Layer 4 of a small transformer language model trained on English Wikipedia (15 layers, counted from 0, width 128).
A neuron's activation on a vector x is SiLU(gate . x) times (in . x), where the dot is the dot product.

Input weights of the MLP neurons that the questions are about. A number n stands for n times 0.0053.
n7 gate: -40 15 -7 -26 -9 -34 -9 2 48 10 14 -1 26 0 7 -47 30 15 23 25 -15 45 15 -40 -23 11 -15 -12 22 -7 -28 -44 -24 3 -13 -16 12 -42 24 19 30 18 18 4 -26 -31 12 -10 -14 -61 5 -10 27 7 -19 42 -20 -55 -1 -34 -28 -1 -6 4 -2 -5 21 14 1 -5 -5 -7 9 25 1 -60 30 -13 -27 -18 8 26 -21 -16 10 6 11 -30 -31 -13 24 6 -14 1 -14 10 5 -1 31 16 -4 27 -38 25 -38 -28 -25 11 27 16 27 17 -31 0 70 -20 -6 29 3 3 31 11 68 -1 -4 -1 -22 30
n26 gate: -15 -14 71 6 -35 28 -31 -20 19 10 -21 18 9 -42 -73 -15 16 -9 22 17 12 58 -1 -6 -26 -5 -7 19 -39 29 -6 42 -5 -41 -33 -4 40 -35 6 11 -2 -43 -53 -13 -41 19 21 19 -15 6 -24 5 -17 3 -18 -14 -9 -39 49 -38 48 -21 -9 -30 16 -18 5 8 25 0 -3 -7 30 26 2 -23 -24 -28 -10 -56 -53 -20 34 25 25 -37 -59 20 -11 -20 -6 -34 12 -1 -14 -12 -48 -26 -30 46 -8 16 -50 -30 1 6 22 10 1 9 19 -9 26 24 -3 -13 -5 -14 -11 22 14 -18 12 33 25 -3 -27 1
n28 gate: 7 -11 22 51 78 10 -18 26 -7 -2 -5 18 -4 -14 12 23 -1 -7 29 -53 -2 14 2 -4 -57 12 33 -20 -18 -29 -28 -5 -49 -24 -12 -17 11 0 6 -12 -4 -29 -46 -17 -72 25 -56 -28 -42 -26 2 5 -7 -27 2 -19 -13 7 -7 43 8 -21 40 -54 24 10 -8 -28 2 10 20 4 -57 -36 -21 4 -15 -13 -28 18 6 8 -31 7 -29 -35 21 -25 6 -33 -14 19 33 9 7 -29 61 -18 2 29 15 -3 9 -20 0 26 2 -20 -7 -26 -20 -18 7 -21 59 -7 -3 21 2 8 -10 4 9 5 -26 30 26 -3
n82 gate: 8 -1 41 -10 -20 -58 3 -13 40 24 -31 12 21 -23 35 29 -10 -38 -8 -1 19 13 -18 25 -4 -25 12 -16 14 -24 -1 -14 20 -28 -38 -27 48 -7 47 31 -4 -1 -37 -28 -7 -4 6 34 26 20 2 -11 50 -11 20 20 -13 -41 22 -5 17 0 -15 -51 -18 -19 15 -34 -15 -30 19 0 -32 -35 -17 -48 16 -41 4 -44 21 12 1 5 4 8 -34 -23 20 -16 12 -15 -1 -13 4 26 -6 7 30 0 8 -4 -18 -61 -17 -30 -30 0 26 -4 -15 -6 -21 -30 16 -19 1 3 -1 -28 -41 18 -30 2 29 -1 -23 -24
n83 gate: 16 2 -30 -19 -25 23 -4 -16 -30 -1 -19 -30 34 19 -19 23 -29 -17 1 0 -1 17 -64 7 10 -54 26 35 -4 13 -14 -25 -1 2 -14 -37 0 11 40 -25 -39 -34 19 28 19 -7 21 -9 -35 -29 55 -12 1 30 -20 18 -28 7 3 31 -38 -8 -56 3 -30 8 17 -18 5 19 2 -5 1 -21 6 18 -3 39 -9 -5 -33 11 -6 -17 -30 -25 -8 6 -1 47 27 -26 48 9 23 40 8 13 8 -17 1 -18 14 -12 -22 2 14 23 -22 -10 48 -21 -3 -18 1 -8 -5 26 -1 6 37 -1 -16 19 -4 18 1 20
n89 gate: 30 -4 16 -23 25 -18 -28 18 24 -10 13 9 -27 -64 31 -17 -22 23 4 -51 -11 23 6 13 12 36 -14 18 -5 -3 49 -42 41 -18 -23 -42 -7 1 7 -7 7 25 5 -11 -36 18 -25 6 -1 -5 0 33 -1 -10 -37 13 27 -38 -52 -9 -23 20 -21 -4 7 -38 -3 3 -33 -35 22 8 1 18 28 14 -16 -35 -9 -46 -41 -9 -4 8 15 11 27 -34 19 19 4 -2 -8 -52 7 3 -16 29 12 3 -10 0 -43 -31 15 12 -2 -1 26 -44 -6 19 33 29 3 -20 6 -32 15 -15 19 13 -7 11 -49 -24 2 4
n92 gate: 1 -11 -3 20 -43 -6 38 -56 -5 -9 -3 11 1 3 8 -6 -17 41 -8 -18 -18 32 62 9 -13 0 5 2 20 14 -3 -11 -46 32 -21 11 8 -5 -1 -18 1 10 21 10 14 9 21 36 -33 28 -23 -4 41 1 -6 3 -41 -16 -51 -16 16 -3 -21 -37 -19 -40 -6 21 9 29 1 33 -3 -25 19 -9 8 41 -27 21 -4 -4 20 -7 -3 -8 7 -33 -9 -10 8 -5 9 24 8 27 -27 1 -35 30 16 27 -51 -1 -61 -2 -24 40 13 -24 42 21 20 -7 8 13 25 -52 -7 -7 5 -22 23 17 10 18 -12 50
n116 gate: 35 8 -36 -28 -43 1 18 -9 -27 32 47 17 -3 -27 4 -24 29 -24 -5 -23 37 -21 13 15 -1 14 48 -17 38 10 25 32 1 7 5 -12 8 1 9 -11 22 -5 15 -17 -28 -4 22 -31 -1 -37 13 60 -11 -17 26 -4 -48 15 27 -6 35 8 33 6 -35 -2 2 20 17 7 -28 -1 -15 -9 -37 49 -22 10 -33 -7 -6 11 -23 -21 20 -19 -25 -14 -1 -5 1 12 -45 33 26 13 -27 -12 -15 26 18 -24 13 -14 -25 18 9 26 -10 46 -5 -31 -1 -25 -24 42 2 -20 -16 -36 -12 8 -16 14 30 -6 21 -3
n137 gate: -1 -4 33 1 29 16 -14 18 38 5 27 -16 -4 15 4 -4 4 25 -9 31 -28 57 -22 25 -33 -37 5 23 49 10 49 -28 -10 -11 -19 -1 -9 -5 14 16 30 -7 12 -40 40 50 9 -22 15 1 -36 -5 4 0 5 -38 -33 -7 -1 15 -22 40 -3 -7 22 -18 23 8 5 -37 -1 -39 -49 -10 -11 -27 -48 32 -16 -12 8 7 15 13 1 12 17 13 7 8 -10 -1 -35 18 -2 -25 -28 -54 5 -23 37 -13 -10 -4 7 -14 -68 -53 10 -26 -16 10 21 2 17 24 38 -7 36 1 -6 -18 -35 -43 -37 -26 -9 6
n150 gate: 25 68 -10 3 41 23 -8 -78 -29 0 31 20 19 23 -7 -3 -12 -19 18 13 -14 11 1 1 57 4 -4 -2 -11 -49 24 -23 38 -31 -14 8 38 -18 25 67 -25 12 -49 19 -7 -28 17 22 -13 -2 -10 -16 41 6 -12 38 7 -11 -10 7 -15 19 14 -7 -36 27 20 -15 1 19 13 -21 22 -47 9 -13 5 1 -17 8 15 -13 15 4 19 38 -12 -13 -15 27 35 17 -3 3 35 49 8 33 -20 -2 -25 19 24 -25 12 19 -40 -44 -26 -48 -19 -1 -14 -16 -1 29 24 2 43 -8 -8 -50 16 -14 -29 43 -5 -7
n153 gate: -32 -2 -22 5 -3 10 29 15 -11 33 -39 12 6 14 20 6 13 11 59 -8 40 -31 22 -34 -19 -27 37 -1 -27 13 -17 1 20 -52 10 10 2 -7 -22 -16 -21 38 -57 -18 -16 -10 45 5 22 -56 11 -16 -3 7 -20 14 0 -6 35 -37 4 13 -29 18 -19 -12 -11 11 -31 13 -18 -7 -1 -1 10 -45 9 9 12 12 26 -12 -15 1 -16 4 13 -19 -39 29 -60 -5 18 -27 8 -8 -38 4 -39 -40 15 -5 -9 28 11 -15 -7 -9 -5 1 -8 -24 -19 32 42 -4 -23 20 -45 -43 -43 -12 -23 -15 29 -41 28 -14
n165 gate: -10 -64 -50 12 -8 -5 -44 -32 -15 -6 -42 -18 18 7 12 7 27 20 -24 10 3 -12 10 26 19 64 -11 -14 19 -12 -24 0 50 29 -13 55 19 -7 -1 58 12 1 -13 -29 -19 -3 26 26 26 15 -22 38 -30 -7 -8 13 -35 62 -17 7 -31 -30 -30 -5 17 -32 44 79 38 27 -4 7 -30 53 -29 -34 47 46 17 -7 26 -34 25 30 16 -14 -20 -16 -12 4 11 2 -3 -10 3 12 -13 17 28 -67 8 3 22 -38 -28 -36 7 11 -6 -26 33 44 11 19 -37 11 30 -19 20 23 6 5 -16 -9 -1 31 30 46
n178 gate: -11 40 40 -23 10 60 -8 19 36 21 -47 12 -43 26 42 15 -24 21 16 22 -4 -14 -7 -8 0 -30 -11 -21 -42 -18 22 25 22 16 -20 -49 17 14 13 11 -1 -21 -17 11 -9 9 28 15 41 10 50 -44 24 8 4 -9 41 18 10 -17 -9 23 7 9 28 8 -8 -2 -11 -23 21 11 33 10 12 -73 26 -12 15 -5 28 39 6 -1 -18 5 -15 21 -12 44 -6 -1 -4 -8 55 18 -3 -2 8 11 -32 16 -51 48 -26 56 19 12 -27 16 -51 -7 -47 -7 2 -21 -11 -1 2 14 5 -30 -15 -21 -13 17 0 27
n199 gate: -9 -11 27 16 1 -10 1 13 17 -27 -27 37 34 11 1 25 -2 -10 65 -18 8 -53 -17 16 41 -48 9 2 -11 13 28 13 15 6 -7 8 -17 10 0 -5 -6 -36 -18 9 31 11 7 -3 -16 -5 -8 15 26 18 -27 24 17 -2 20 63 11 -12 -52 28 5 -4 14 -1 -15 -28 -25 -21 0 -42 -30 6 -49 10 -29 -3 28 -3 1 14 -3 0 -4 3 27 -18 -43 26 3 50 -28 3 -25 24 1 -8 11 -17 -37 -6 -24 -52 18 -11 34 -13 28 44 12 30 8 26 1 5 4 -41 -9 -26 -36 -25 -13 30 20 6
n232 gate: 12 -10 -16 -17 45 -25 -24 -31 19 11 -41 -19 9 -30 -20 -18 -5 27 -10 12 35 10 -31 -32 -60 2 4 13 -38 5 12 -7 11 10 18 1 -14 -3 -20 -5 39 47 24 -29 0 -44 4 23 -1 -60 30 -18 16 3 -29 20 -18 -14 20 4 -18 -5 -15 -40 -4 11 31 4 -18 14 -31 6 24 15 -9 -42 -38 0 -41 7 20 -1 59 -3 17 7 -2 26 8 4 4 15 -2 -15 57 -4 13 4 0 37 24 -16 20 -12 -19 0 55 -38 31 10 -59 -10 -8 -28 -14 -8 27 4 -10 -54 -21 -13 6 -29 -28 6 -7 21
n7 in: -18 5 -5 -41 -14 -4 -8 -41 0 3 -18 13 16 -1 -1 5 8 -13 -14 14 -18 22 -4 20 -46 -12 -4 -23 -36 -54 6 45 -3 -21 -18 0 -12 -25 -3 -31 -49 -3 -2 9 3 -5 -17 -1 26 -44 81 -1 16 15 16 -3 3 -18 42 -1 -5 10 -9 -8 0 -45 1 11 3 -19 0 -18 -16 -29 -2 1 8 11 -5 22 -14 40 -4 -12 29 -33 -9 -8 -11 -32 -31 -22 -17 7 -63 1 22 -48 -31 -15 54 -15 -11 37 -34 17 -20 2 6 -25 -15 -6 23 -2 -1 -16 21 27 17 -11 -20 -18 -24 -49 13 33 -55 -25
n26 in: -16 -52 17 -39 -33 -14 -13 94 19 -5 11 -9 -5 0 47 17 6 20 -72 5 45 -2 -11 7 -25 15 13 41 39 -8 -20 -22 5 46 58 -13 9 18 -24 -20 1 -18 -35 -10 -7 -62 55 -10 3 -23 -25 -16 -20 18 11 20 15 36 31 7 10 4 -6 -3 48 48 -14 1 19 -17 -9 -20 -3 12 -13 39 -1 -2 15 0 42 19 56 1 -9 2 -55 -11 13 1 10 3 25 -5 -31 -5 13 9 44 -3 -11 -24 8 -32 -11 4 2 18 -15 11 -28 -16 -14 -20 0 -27 -16 16 -32 -11 -16 10 34 -20 1 -30 -8 -16
n28 in: -16 -14 26 71 36 19 -20 30 2 7 9 4 23 6 -25 4 -34 -34 -38 -33 -10 -23 16 -3 -1 -39 -6 19 -6 19 -15 21 6 -2 -6 37 -21 12 -46 7 -33 3 9 22 -43 8 -60 -10 9 -41 -42 -15 -58 -11 -8 -21 0 32 -41 -32 -10 7 19 -10 -2 17 4 34 -20 -10 28 -38 -26 -38 7 11 3 -7 -27 3 4 5 0 17 -33 -22 21 5 30 6 -20 1 4 -1 -31 4 -22 -17 -22 50 10 -4 -27 -66 -41 -29 38 9 8 14 -8 -1 28 26 19 -3 -14 38 -11 30 4 35 -20 4 18 7 -32 -50
n82 in: -11 -16 19 -5 42 56 3 -49 9 -9 -55 -17 -19 -33 -2 33 -1 5 68 3 -5 -43 16 1 18 -2 22 -14 7 5 -31 -27 -8 -6 24 15 -2 -20 16 -6 -15 -9 10 -16 2 -6 28 -52 1 -23 -3 19 -17 7 -63 -19 47 -30 -5 5 -29 1 12 9 5 -21 -2 -40 13 -8 -23 9 13 -2 44 -2 27 -1 6 -62 1 13 -26 17 -40 -26 25 25 -13 -27 21 3 -26 36 -18 26 59 9 31 33 68 -45 -21 30 -19 16 -42 -7 27 16 -5 20 10 -47 23 -19 -10 5 2 30 -9 -24 -6 -12 16 -20 12 -64
n83 in: -9 -16 3 -9 -27 -11 -13 -15 -9 -11 -22 7 14 0 -20 -17 10 47 0 -40 4 17 8 -7 -16 -32 5 33 -7 30 -40 12 -3 -28 -8 2 -12 12 -11 -18 -39 33 -1 12 4 8 1 -44 -22 -21 15 29 1 13 0 -12 -10 17 68 38 2 6 -21 36 -28 -9 -29 0 -4 -7 -4 -31 6 -3 -20 -28 -42 27 -1 -8 -31 14 -15 -4 4 -1 40 -10 20 -2 3 -9 22 17 -20 24 25 1 -14 5 11 -7 1 9 -4 29 13 15 -4 -28 53 5 12 18 -27 -4 -31 1 19 2 57 20 -4 -4 27 -10 -42 -2
n89 in: 33 14 37 -1 40 8 -51 42 10 61 -21 0 20 26 -26 -1 17 -25 -9 -3 18 25 0 -10 30 -9 -14 16 -24 13 -30 32 10 6 -42 13 -39 61 23 4 7 -32 18 -4 -47 -4 5 0 14 11 -11 -21 -39 -49 -15 1 6 -6 -2 43 10 39 -46 22 8 6 -7 -17 -8 9 -14 16 3 -15 -7 16 -16 2 1 -21 -13 -36 4 -38 15 33 -31 -32 4 -4 68 19 37 -21 8 -22 -11 5 5 -2 20 -7 19 42 -8 -2 5 -37 30 62 -11 15 20 -8 49 22 -72 32 -2 -18 -15 39 -24 18 7 -11 -3 -2
n92 in: 8 4 8 13 -17 3 -7 -28 19 51 -6 10 17 18 1 19 -25 -11 -8 -19 59 -20 6 17 -18 35 -9 -21 -35 -32 18 -24 -21 -6 43 1 53 24 0 9 15 17 -11 1 -12 4 41 10 -21 -5 5 25 -19 32 12 -3 -7 -35 13 12 -12 3 2 -55 -19 5 -28 -9 6 3 16 -5 -31 -3 14 -33 35 15 7 6 20 32 6 6 3 26 10 22 -12 -18 27 25 -14 24 6 -30 11 -2 2 -24 -55 -33 6 27 -25 -38 11 -17 -23 58 -49 -16 2 30 35 13 8 1 -69 15 6 -19 -7 -24 12 -30 56 -11
n116 in: 6 6 -13 19 -10 22 -11 -8 20 26 3 -6 -6 13 4 23 28 -14 -10 -15 -18 -16 -15 41 20 -16 27 39 16 -23 -34 -11 28 10 -19 26 -1 -54 -52 39 -8 32 -21 13 -3 -26 2 -2 -17 1 -14 49 1 -8 -18 38 10 9 -2 3 -26 13 27 2 -16 5 -7 -2 67 -32 13 -21 4 11 -25 29 -6 -19 -5 -32 22 59 -31 -3 -26 -26 -4 9 -6 -26 8 5 39 -7 -13 -19 1 9 -55 -18 -21 4 18 -37 6 12 3 0 -8 23 -2 50 6 4 27 7 -58 -55 -3 -43 -3 0 9 0 38 5 20 -26
n137 in: 1 -18 -2 3 24 22 -19 49 2 6 22 -23 -12 -26 -13 6 19 6 46 2 -8 -49 -47 40 -34 -4 -40 -3 -15 -10 39 20 1 13 -14 -6 19 -4 11 28 -28 -11 -8 -5 -15 8 -5 -27 -1 39 30 -13 16 18 30 -1 -7 15 -3 29 5 -35 11 23 -2 -31 32 26 35 -20 -3 -8 -27 14 18 9 -8 -41 20 -29 -46 9 23 -2 0 42 -6 4 16 -17 -62 10 -29 18 8 -55 16 -2 -12 41 3 23 -33 -7 -19 37 -6 -39 22 8 7 1 -5 12 2 -10 17 -20 -25 34 18 -6 -10 30 -31 -5 40 22
n150 in: -18 17 -28 -22 1 4 -8 31 -32 -14 15 -7 -25 -1 -21 1 -4 33 -26 -2 6 6 39 -48 -8 6 -5 1 31 22 20 26 -9 9 39 16 -51 -57 -22 -14 13 -24 56 12 -31 -5 4 52 -2 60 -56 -15 -42 -7 -9 -3 7 5 14 -8 25 -22 8 0 -14 4 53 10 -19 31 6 2 -23 14 -4 17 23 29 -43 25 8 5 26 -16 -2 -74 29 49 16 -13 8 20 24 -41 7 9 -2 -16 29 -36 -15 33 -16 -16 16 -16 -31 -14 26 7 -37 46 27 -17 -5 -6 20 -1 -36 31 -30 -14 43 27 16 -18 -50 13
n153 in: -53 23 -44 6 -10 -5 17 -17 30 -13 4 -27 -10 -13 4 11 31 34 -21 13 -33 -47 -10 -25 11 -18 35 -15 -28 0 -3 17 -17 28 -39 7 -17 28 3 14 15 1 -7 -52 51 10 5 10 -18 -10 -18 -11 42 -11 0 -10 16 -23 -15 -16 -24 22 -19 24 0 -31 -23 -14 -19 9 4 -13 -5 -34 -1 59 -15 49 -26 50 -17 5 -1 29 -56 -20 -12 4 24 12 11 4 -37 -15 -1 -1 40 40 23 -48 25 23 -10 3 -18 -1 14 0 27 -12 11 -45 1 9 -10 -24 13 -23 -31 -17 -6 -6 2 8 37 1 -25 12
n165 in: -18 6 -62 -2 30 18 25 -31 41 17 15 1 -8 -31 5 26 -51 -23 -3 -30 15 -33 14 67 -19 20 -38 -16 8 -12 1 29 -2 -61 -14 48 -62 -5 -39 28 -12 -30 20 -22 -32 22 18 -24 20 15 -31 18 24 -20 -24 -24 40 -14 -6 -40 35 12 -6 28 11 -32 -2 -29 56 -20 27 51 -23 59 -6 16 9 -14 -41 -57 -12 -6 -31 -48 13 44 14 4 -54 -34 -10 -20 -22 -27 35 26 1 27 -20 3 14 34 -12 -37 15 7 10 8 -25 -29 35 12 -15 34 23 -10 19 70 20 -17 18 36 30 5 12 -26 -6 12
n178 in: 17 -17 -24 25 -8 9 13 -17 -13 -15 29 -12 -11 -10 17 13 27 -40 -7 -39 3 7 -9 8 -41 5 21 3 -23 32 -38 -27 -1 9 18 4 6 32 -15 32 -27 -35 9 14 -35 5 -9 17 -34 -2 48 16 7 15 42 0 1 -66 4 -13 3 -16 5 -2 7 -38 13 -9 30 44 -4 -6 9 1 -29 46 15 5 -15 43 -53 21 18 35 10 38 -7 -37 25 -13 18 -37 -37 -47 4 -26 -30 12 -33 9 14 5 32 -12 30 1 -42 -59 6 -1 28 -34 27 -16 1 21 -23 22 -35 35 11 1 -3 10 -3 -4 15 22
n199 in: -10 -15 17 11 48 -14 -4 -9 10 -47 -9 27 -22 13 -31 -22 41 -10 -1 2 -20 65 2 -13 -16 -1 38 -20 -8 -18 -17 -33 2 11 -9 4 -51 -43 25 19 -3 -40 -24 13 50 -2 -17 30 37 2 32 -1 -36 42 -13 14 2 19 -7 6 -12 -44 -37 19 42 27 -9 -3 -6 -9 17 -15 -14 -7 -22 52 7 -27 15 19 -13 8 14 -5 -21 -9 17 -62 -7 -17 -2 8 -12 24 15 -52 -37 4 37 -28 -41 -10 -26 44 4 21 -26 41 22 -57 28 -32 40 -25 76 -26 1 -43 -16 -13 -4 31 -28 36 -28 55 -9 -9
n232 in: -37 -25 -53 2 -4 30 3 -10 24 14 -38 -4 36 11 -23 1 -31 -19 -1 -23 -4 -5 -2 10 -5 22 1 -26 35 36 27 28 -14 15 6 -4 -36 18 -47 -28 6 30 -17 -20 -31 -4 14 27 -24 17 10 -54 29 -21 7 37 -60 0 -9 17 31 50 33 -1 36 2 6 25 -1 -24 -15 1 -13 -17 -19 -38 -28 22 -16 19 44 -20 11 6 -52 -14 14 32 44 35 59 -42 -19 1 15 -4 -15 -21 -14 35 34 20 -2 4 24 -12 4 13 31 -13 -25 -13 3 8 -1 -16 21 -8 18 -4 30 -12 -20 7 31 35 4 9

Each question shows a token from some text and the vector x that enters the MLP there. A number n stands for n times 0.05.

"n": -10 -16 -11 -18 -2 15 -45 -43 22 20 7 11 3 0 13 -6 -11 -8 15 -17 10 21 18 -8 -9 -3 -45 4 -10 19 -12 -7 3 -31 26 17 -3 17 -2 11 -18 31 -20 1 -4 1 17 -4 -23 30 -34 -17 12 -16 18 17 -17 -21 26 37 23 26 54 5 5 29 10 -3 -7 42 14 16 5 -22 -11 12 4 14 -3 14 -24 5 39 1 -14 3 -14 1 5 16 -18 9 25 -28 -5 -7 3 -44 22 -40 1 14 10 21 1 10 -8 -10 -9 7 -20 -31 -33 -27 -12 -1 1 5 -4 11 -38 14 13 17 -6 13 -16 -47
Which neuron lights up most? n150

"b": -16 18 -18 16 12 -7 -36 -8 37 -21 -6 7 0 31 40 -3 -2 -11 6 -18 -60 13 14 -26 -9 -8 -39 -10 -30 11 33 -2 -40 -15 32 -2 -30 -13 6 -5 -15 13 17 0 8 -29 -17 11 -5 7 -33 10 16 -3 12 28 -9 15 -8 2 7 -1 6 -11 -1 15 -9 -18 -38 7 1 28 49 -16 -11 -16 -10 20 26 9 -28 10 19 26 30 34 -33 4 10 3 10 -9 10 -5 7 -15 19 10 8 -14 10 10 27 -7 20 6 -5 -1 -3 14 -24 11 -11 5 27 -1 13 -9 -3 20 -8 64 -12 1 4 -1 -5 -29
Which neuron lights up most? n150

"dr": 27 -22 -5 10 15 18 -28 -15 31 2 -10 42 32 40 17 9 -34 -14 21 21 -19 -4 38 -16 7 4 -15 -6 1 34 32 5 -19 -14 8 28 -9 16 -7 -15 -10 13 -17 -5 24 -8 -16 7 -31 14 -16 -20 22 -13 29 25 -4 9 2 -20 1 6 45 32 -4 -10 14 -16 27 2 16 -1 49 16 -2 10 0 -12 -23 3 -23 15 -12 8 -24 5 -30 -7 3 37 10 -5 13 8 14 12 21 -6 5 19 -21 -8 18 -29 -26 22 -38 -20 3 28 -44 11 -21 -1 -8 20 -12 2 23 4 -26 14 9 21 -46 -6 0 6
The two highest activations, in order: n199, n83

"or": 33 9 -25 11 -20 2 -27 -45 18 13 13 6 32 13 27 -11 13 -9 14 -4 -5 6 -4 -5 -13 -28 12 -10 20 17 2 27 -34 -32 19 -7 -1 23 13 -17 -16 14 -48 35 33 -6 -6 -19 -11 -11 -43 29 -19 20 24 13 -11 -6 28 22 16 25 1 13 12 -6 10 31 8 3 16 -9 -16 6 28 44 2 -3 30 -19 -3 25 23 11 1 5 10 -11 -12 29 28 3 -36 0 10 5 14 -19 -8 -11 3 -14 29 0 -40 18 -20 23 -12 -3 31 2 2 -29 -34 26 16 -11 -5 -27 -21 5 -14 -16 -13 23 -11 -2
The most active neuron and its activation: n83, at about 3.5

"ad": 25 -20 -27 4 1 10 -35 0 46 0 -36 12 4 11 30 1 -13 -22 -6 -28 -24 36 14 10 -20 -15 32 -6 18 16 15 23 6 -5 7 -22 -32 32 1 -20 -16 38 40 -10 1 -15 15 -20 -11 10 -46 15 5 9 -12 -1 11 -6 21 3 -22 11 20 4 17 -17 6 11 10 -8 27 17 21 15 -13 9 16 -8 17 -14 -40 48 -19 21 -11 -18 2 3 -19 35 6 -27 9 -15 16 -27 38 -9 5 -10 -4 9 -2 10 -22 13 -2 -6 -6 -7 5 1 -10 -2 -4 7 -18 3 15 4 9 47 -15 33 -6 24 -16 31
Which neuron lights up most? n83

"St": 22 -18 -6 8 -19 -10 7 1 7 24 -6 27 -10 30 -6 -13 9 -18 17 7 -8 2 18 -76 -38 -5 -15 -21 -5 -6 21 12 -2 15 -8 14 -34 38 -2 15 -1 18 -35 22 27 -17 -24 -10 -3 26 -16 -15 25 5 26 -14 -9 5 -8 6 22 25 13 9 -15 18 -15 34 2 3 0 -30 -2 -10 11 49 -47 2 29 -20 0 32 3 -7 -3 -7 -33 4 10 43 8 21 3 2 -18 -25 11 -25 17 -4 2 12 8 -2 -10 7 6 -2 28 0 2 -12 -32 14 11 -7 10 -3 -12 21 -10 8 26 1 -7 7 25 16
Which neuron lights up most? n82

"|": 15 12 14 8 5 -4 -3 -33 -4 14 7 -15 -13 -7 -7 19 -21 -5 15 -9 -2 25 30 9 -9 -44 -20 -3 17 6 24 -32 8 -37 13 -12 -50 20 22 -1 -4 -12 -16 -22 11 -17 12 -34 -9 20 -19 -14 23 -5 34 -8 -14 2 22 0 12 14 39 36 11 -4 23 17 -45 20 28 6 8 33 -19 38 -18 0 29 -30 -29 37 19 -9 11 1 -13 17 4 22 -14 34 -33 -29 -12 -23 6 -13 8 -10 -6 -2 -8 -8 -10 -29 16 27 28 16 19 3 15 23 -6 -6 14 -15 -18 17 10 17 9 10 19 13 8 -5
Which neuron lights up most? n137

"ts ": 38 -9 20 1 -18 -19 -1 -28 -6 48 -34 -3 27 7 -9 -11 19 13 3 -6 -7 -14 38 15 11 -3 -13 -14 16 6 -14 -26 -44 0 18 5 -48 11 -39 -25 1 -3 -16 -20 10 -10 -16 -10 -1 -3 -7 -6 33 16 -11 2 -17 5 16 -11 15 22 33 18 33 -8 19 11 2 20 -5 3 18 8 -13 38 -7 -20 10 -8 -13 10 16 -26 -14 -9 -7 8 -10 -6 6 -12 -1 -2 8 -15 25 -23 15 28 -52 -44 30 -14 -35 -11 2 19 27 2 21 -8 10 19 -24 27 -8 4 7 13 -2 45 6 -4 -9 10 -6 -41
The most active neuron and its activation: n116, at about 1.2

"h": 5 -19 -22 19 16 3 -34 -1 24 16 -2 -39 -8 -14 29 -28 -1 14 3 -1 -21 -5 35 -5 -10 -15 -9 13 -45 30 36 -14 6 -41 12 -24 -19 26 1 -7 -24 45 26 -5 -3 -1 1 -20 3 1 -43 -6 -48 -27 8 36 -18 0 1 -4 -1 32 4 9 -20 2 -1 -6 -3 24 -14 -6 30 0 -20 25 -6 0 29 -35 -22 21 21 -7 -4 38 -23 -1 2 18 66 5 -4 -48 8 8 19 -13 16 -5 -4 20 2 -9 -14 -6 1 10 0 12 -24 -13 -16 -14 12 10 20 -10 9 8 -5 28 6 -13 -33 -6 5 8
The most active neuron and its activation: n89, at about 12

"am": 10 42 -26 39 -15 5 -12 3 23 6 1 5 28 -10 -7 -7 4 -10 16 3 -4 11 -10 -33 9 -11 -16 18 1 42 34 6 1 -24 6 -37 -45 -9 -5 -17 -30 25 8 -2 23 -22 -30 -16 -13 10 -20 -10 -5 -33 13 8 -6 26 3 -17 -17 19 18 53 -14 -7 18 20 5 24 20 10 -12 -24 -19 -35 12 -23 32 9 -14 23 -11 -26 3 -30 -14 20 -1 21 29 -7 20 -43 14 -4 9 -7 17 10 -2 1 25 -1 -2 25 -17 -24 -6 -6 33 -16 20 13 -1 -15 -26 -20 25 3 -22 13 -17 12 -17 6 -2 -9
The most active neuron and its activation: n83, at about 2.4

"m": 19 -25 -4 24 11 8 -36 -27 17 2 -2 -1 32 9 51 9 1 -12 2 1 -9 -3 18 -40 -7 -17 -24 14 -11 21 -11 6 14 -13 22 -39 -11 -10 -23 -8 -39 25 -5 -24 -12 -1 -1 -27 17 30 -30 21 4 -48 37 3 1 14 7 14 -31 8 18 22 12 16 -46 10 8 19 14 21 12 0 -25 15 -3 15 31 -23 -46 32 26 -12 9 9 -35 6 -23 2 4 -43 30 -13 -1 -15 11 -2 14 0 -18 2 16 10 -1 29 -16 -11 18 3 -28 -2 -13 -27 3 25 -27 -4 0 16 -10 23 -10 13 -6 9 -22 -26
Which neuron lights up most? n178

"et ": 5 -1 21 4 -10 -29 17 -35 0 10 -22 -11 33 0 -14 35 -6 -21 10 4 -14 21 38 0 -13 -18 -34 -10 13 12 -42 -10 -33 -21 10 -24 -61 19 -25 -33 -19 -7 -28 -12 26 -9 15 6 -25 -2 -11 -3 22 -13 32 2 -17 -3 -12 3 2 31 16 15 7 8 -7 39 4 19 -6 0 13 28 -14 19 -4 -10 -4 -9 2 13 -7 9 -8 5 9 9 -11 -33 -12 0 -21 6 -32 -20 21 -22 9 22 5 -46 -11 16 -18 -32 0 9 8 -28 6 4 6 3 -2 7 -18 -22 3 21 1 33 21 -7 5 39 -16 -36
The most active neuron and its activation: n7, at about 2.4

"A": 19 18 -14 17 25 13 -10 -24 29 16 14 -5 21 -4 31 -28 -35 -22 40 11 9 4 15 -41 -23 29 -14 -9 -6 18 23 -19 -17 -34 7 -18 -14 -4 -32 -24 -17 9 4 -32 24 -27 -10 -25 -18 -2 -42 8 -12 -33 -14 11 -8 -21 15 24 -4 -14 21 25 21 -11 26 2 -11 -4 11 0 20 8 0 18 -5 1 49 -7 6 37 -10 6 13 25 -2 -23 -8 -3 8 -8 -29 -15 21 -21 11 -37 19 -7 -3 24 19 0 -15 2 7 -8 24 3 36 -11 -4 -21 -21 -5 -2 5 6 13 -11 56 -17 9 2 14 -18 1
The most active neuron and its activation: n89, at about 0.68

"chool": 13 -17 4 -4 -9 -31 1 -9 -7 36 -29 25 -8 1 -29 4 6 -12 18 2 -13 8 -4 -45 -26 -18 -19 -17 26 17 5 -7 0 -13 0 -20 -12 30 6 0 -31 21 29 -31 21 -36 9 -9 1 0 -4 -20 17 26 29 18 -5 -2 31 -15 3 46 18 16 -20 -13 -3 -1 4 28 13 -20 -14 -9 10 17 1 -9 16 -22 -20 26 -14 20 18 -23 -2 -3 -29 -13 -20 -1 -13 -21 -15 1 14 -27 11 22 -24 14 20 -23 -29 41 -11 14 19 30 42 16 9 -13 -27 -45 -12 -4 1 -11 -10 17 14 21 -4 6 47 -5
Which neuron lights up most? n7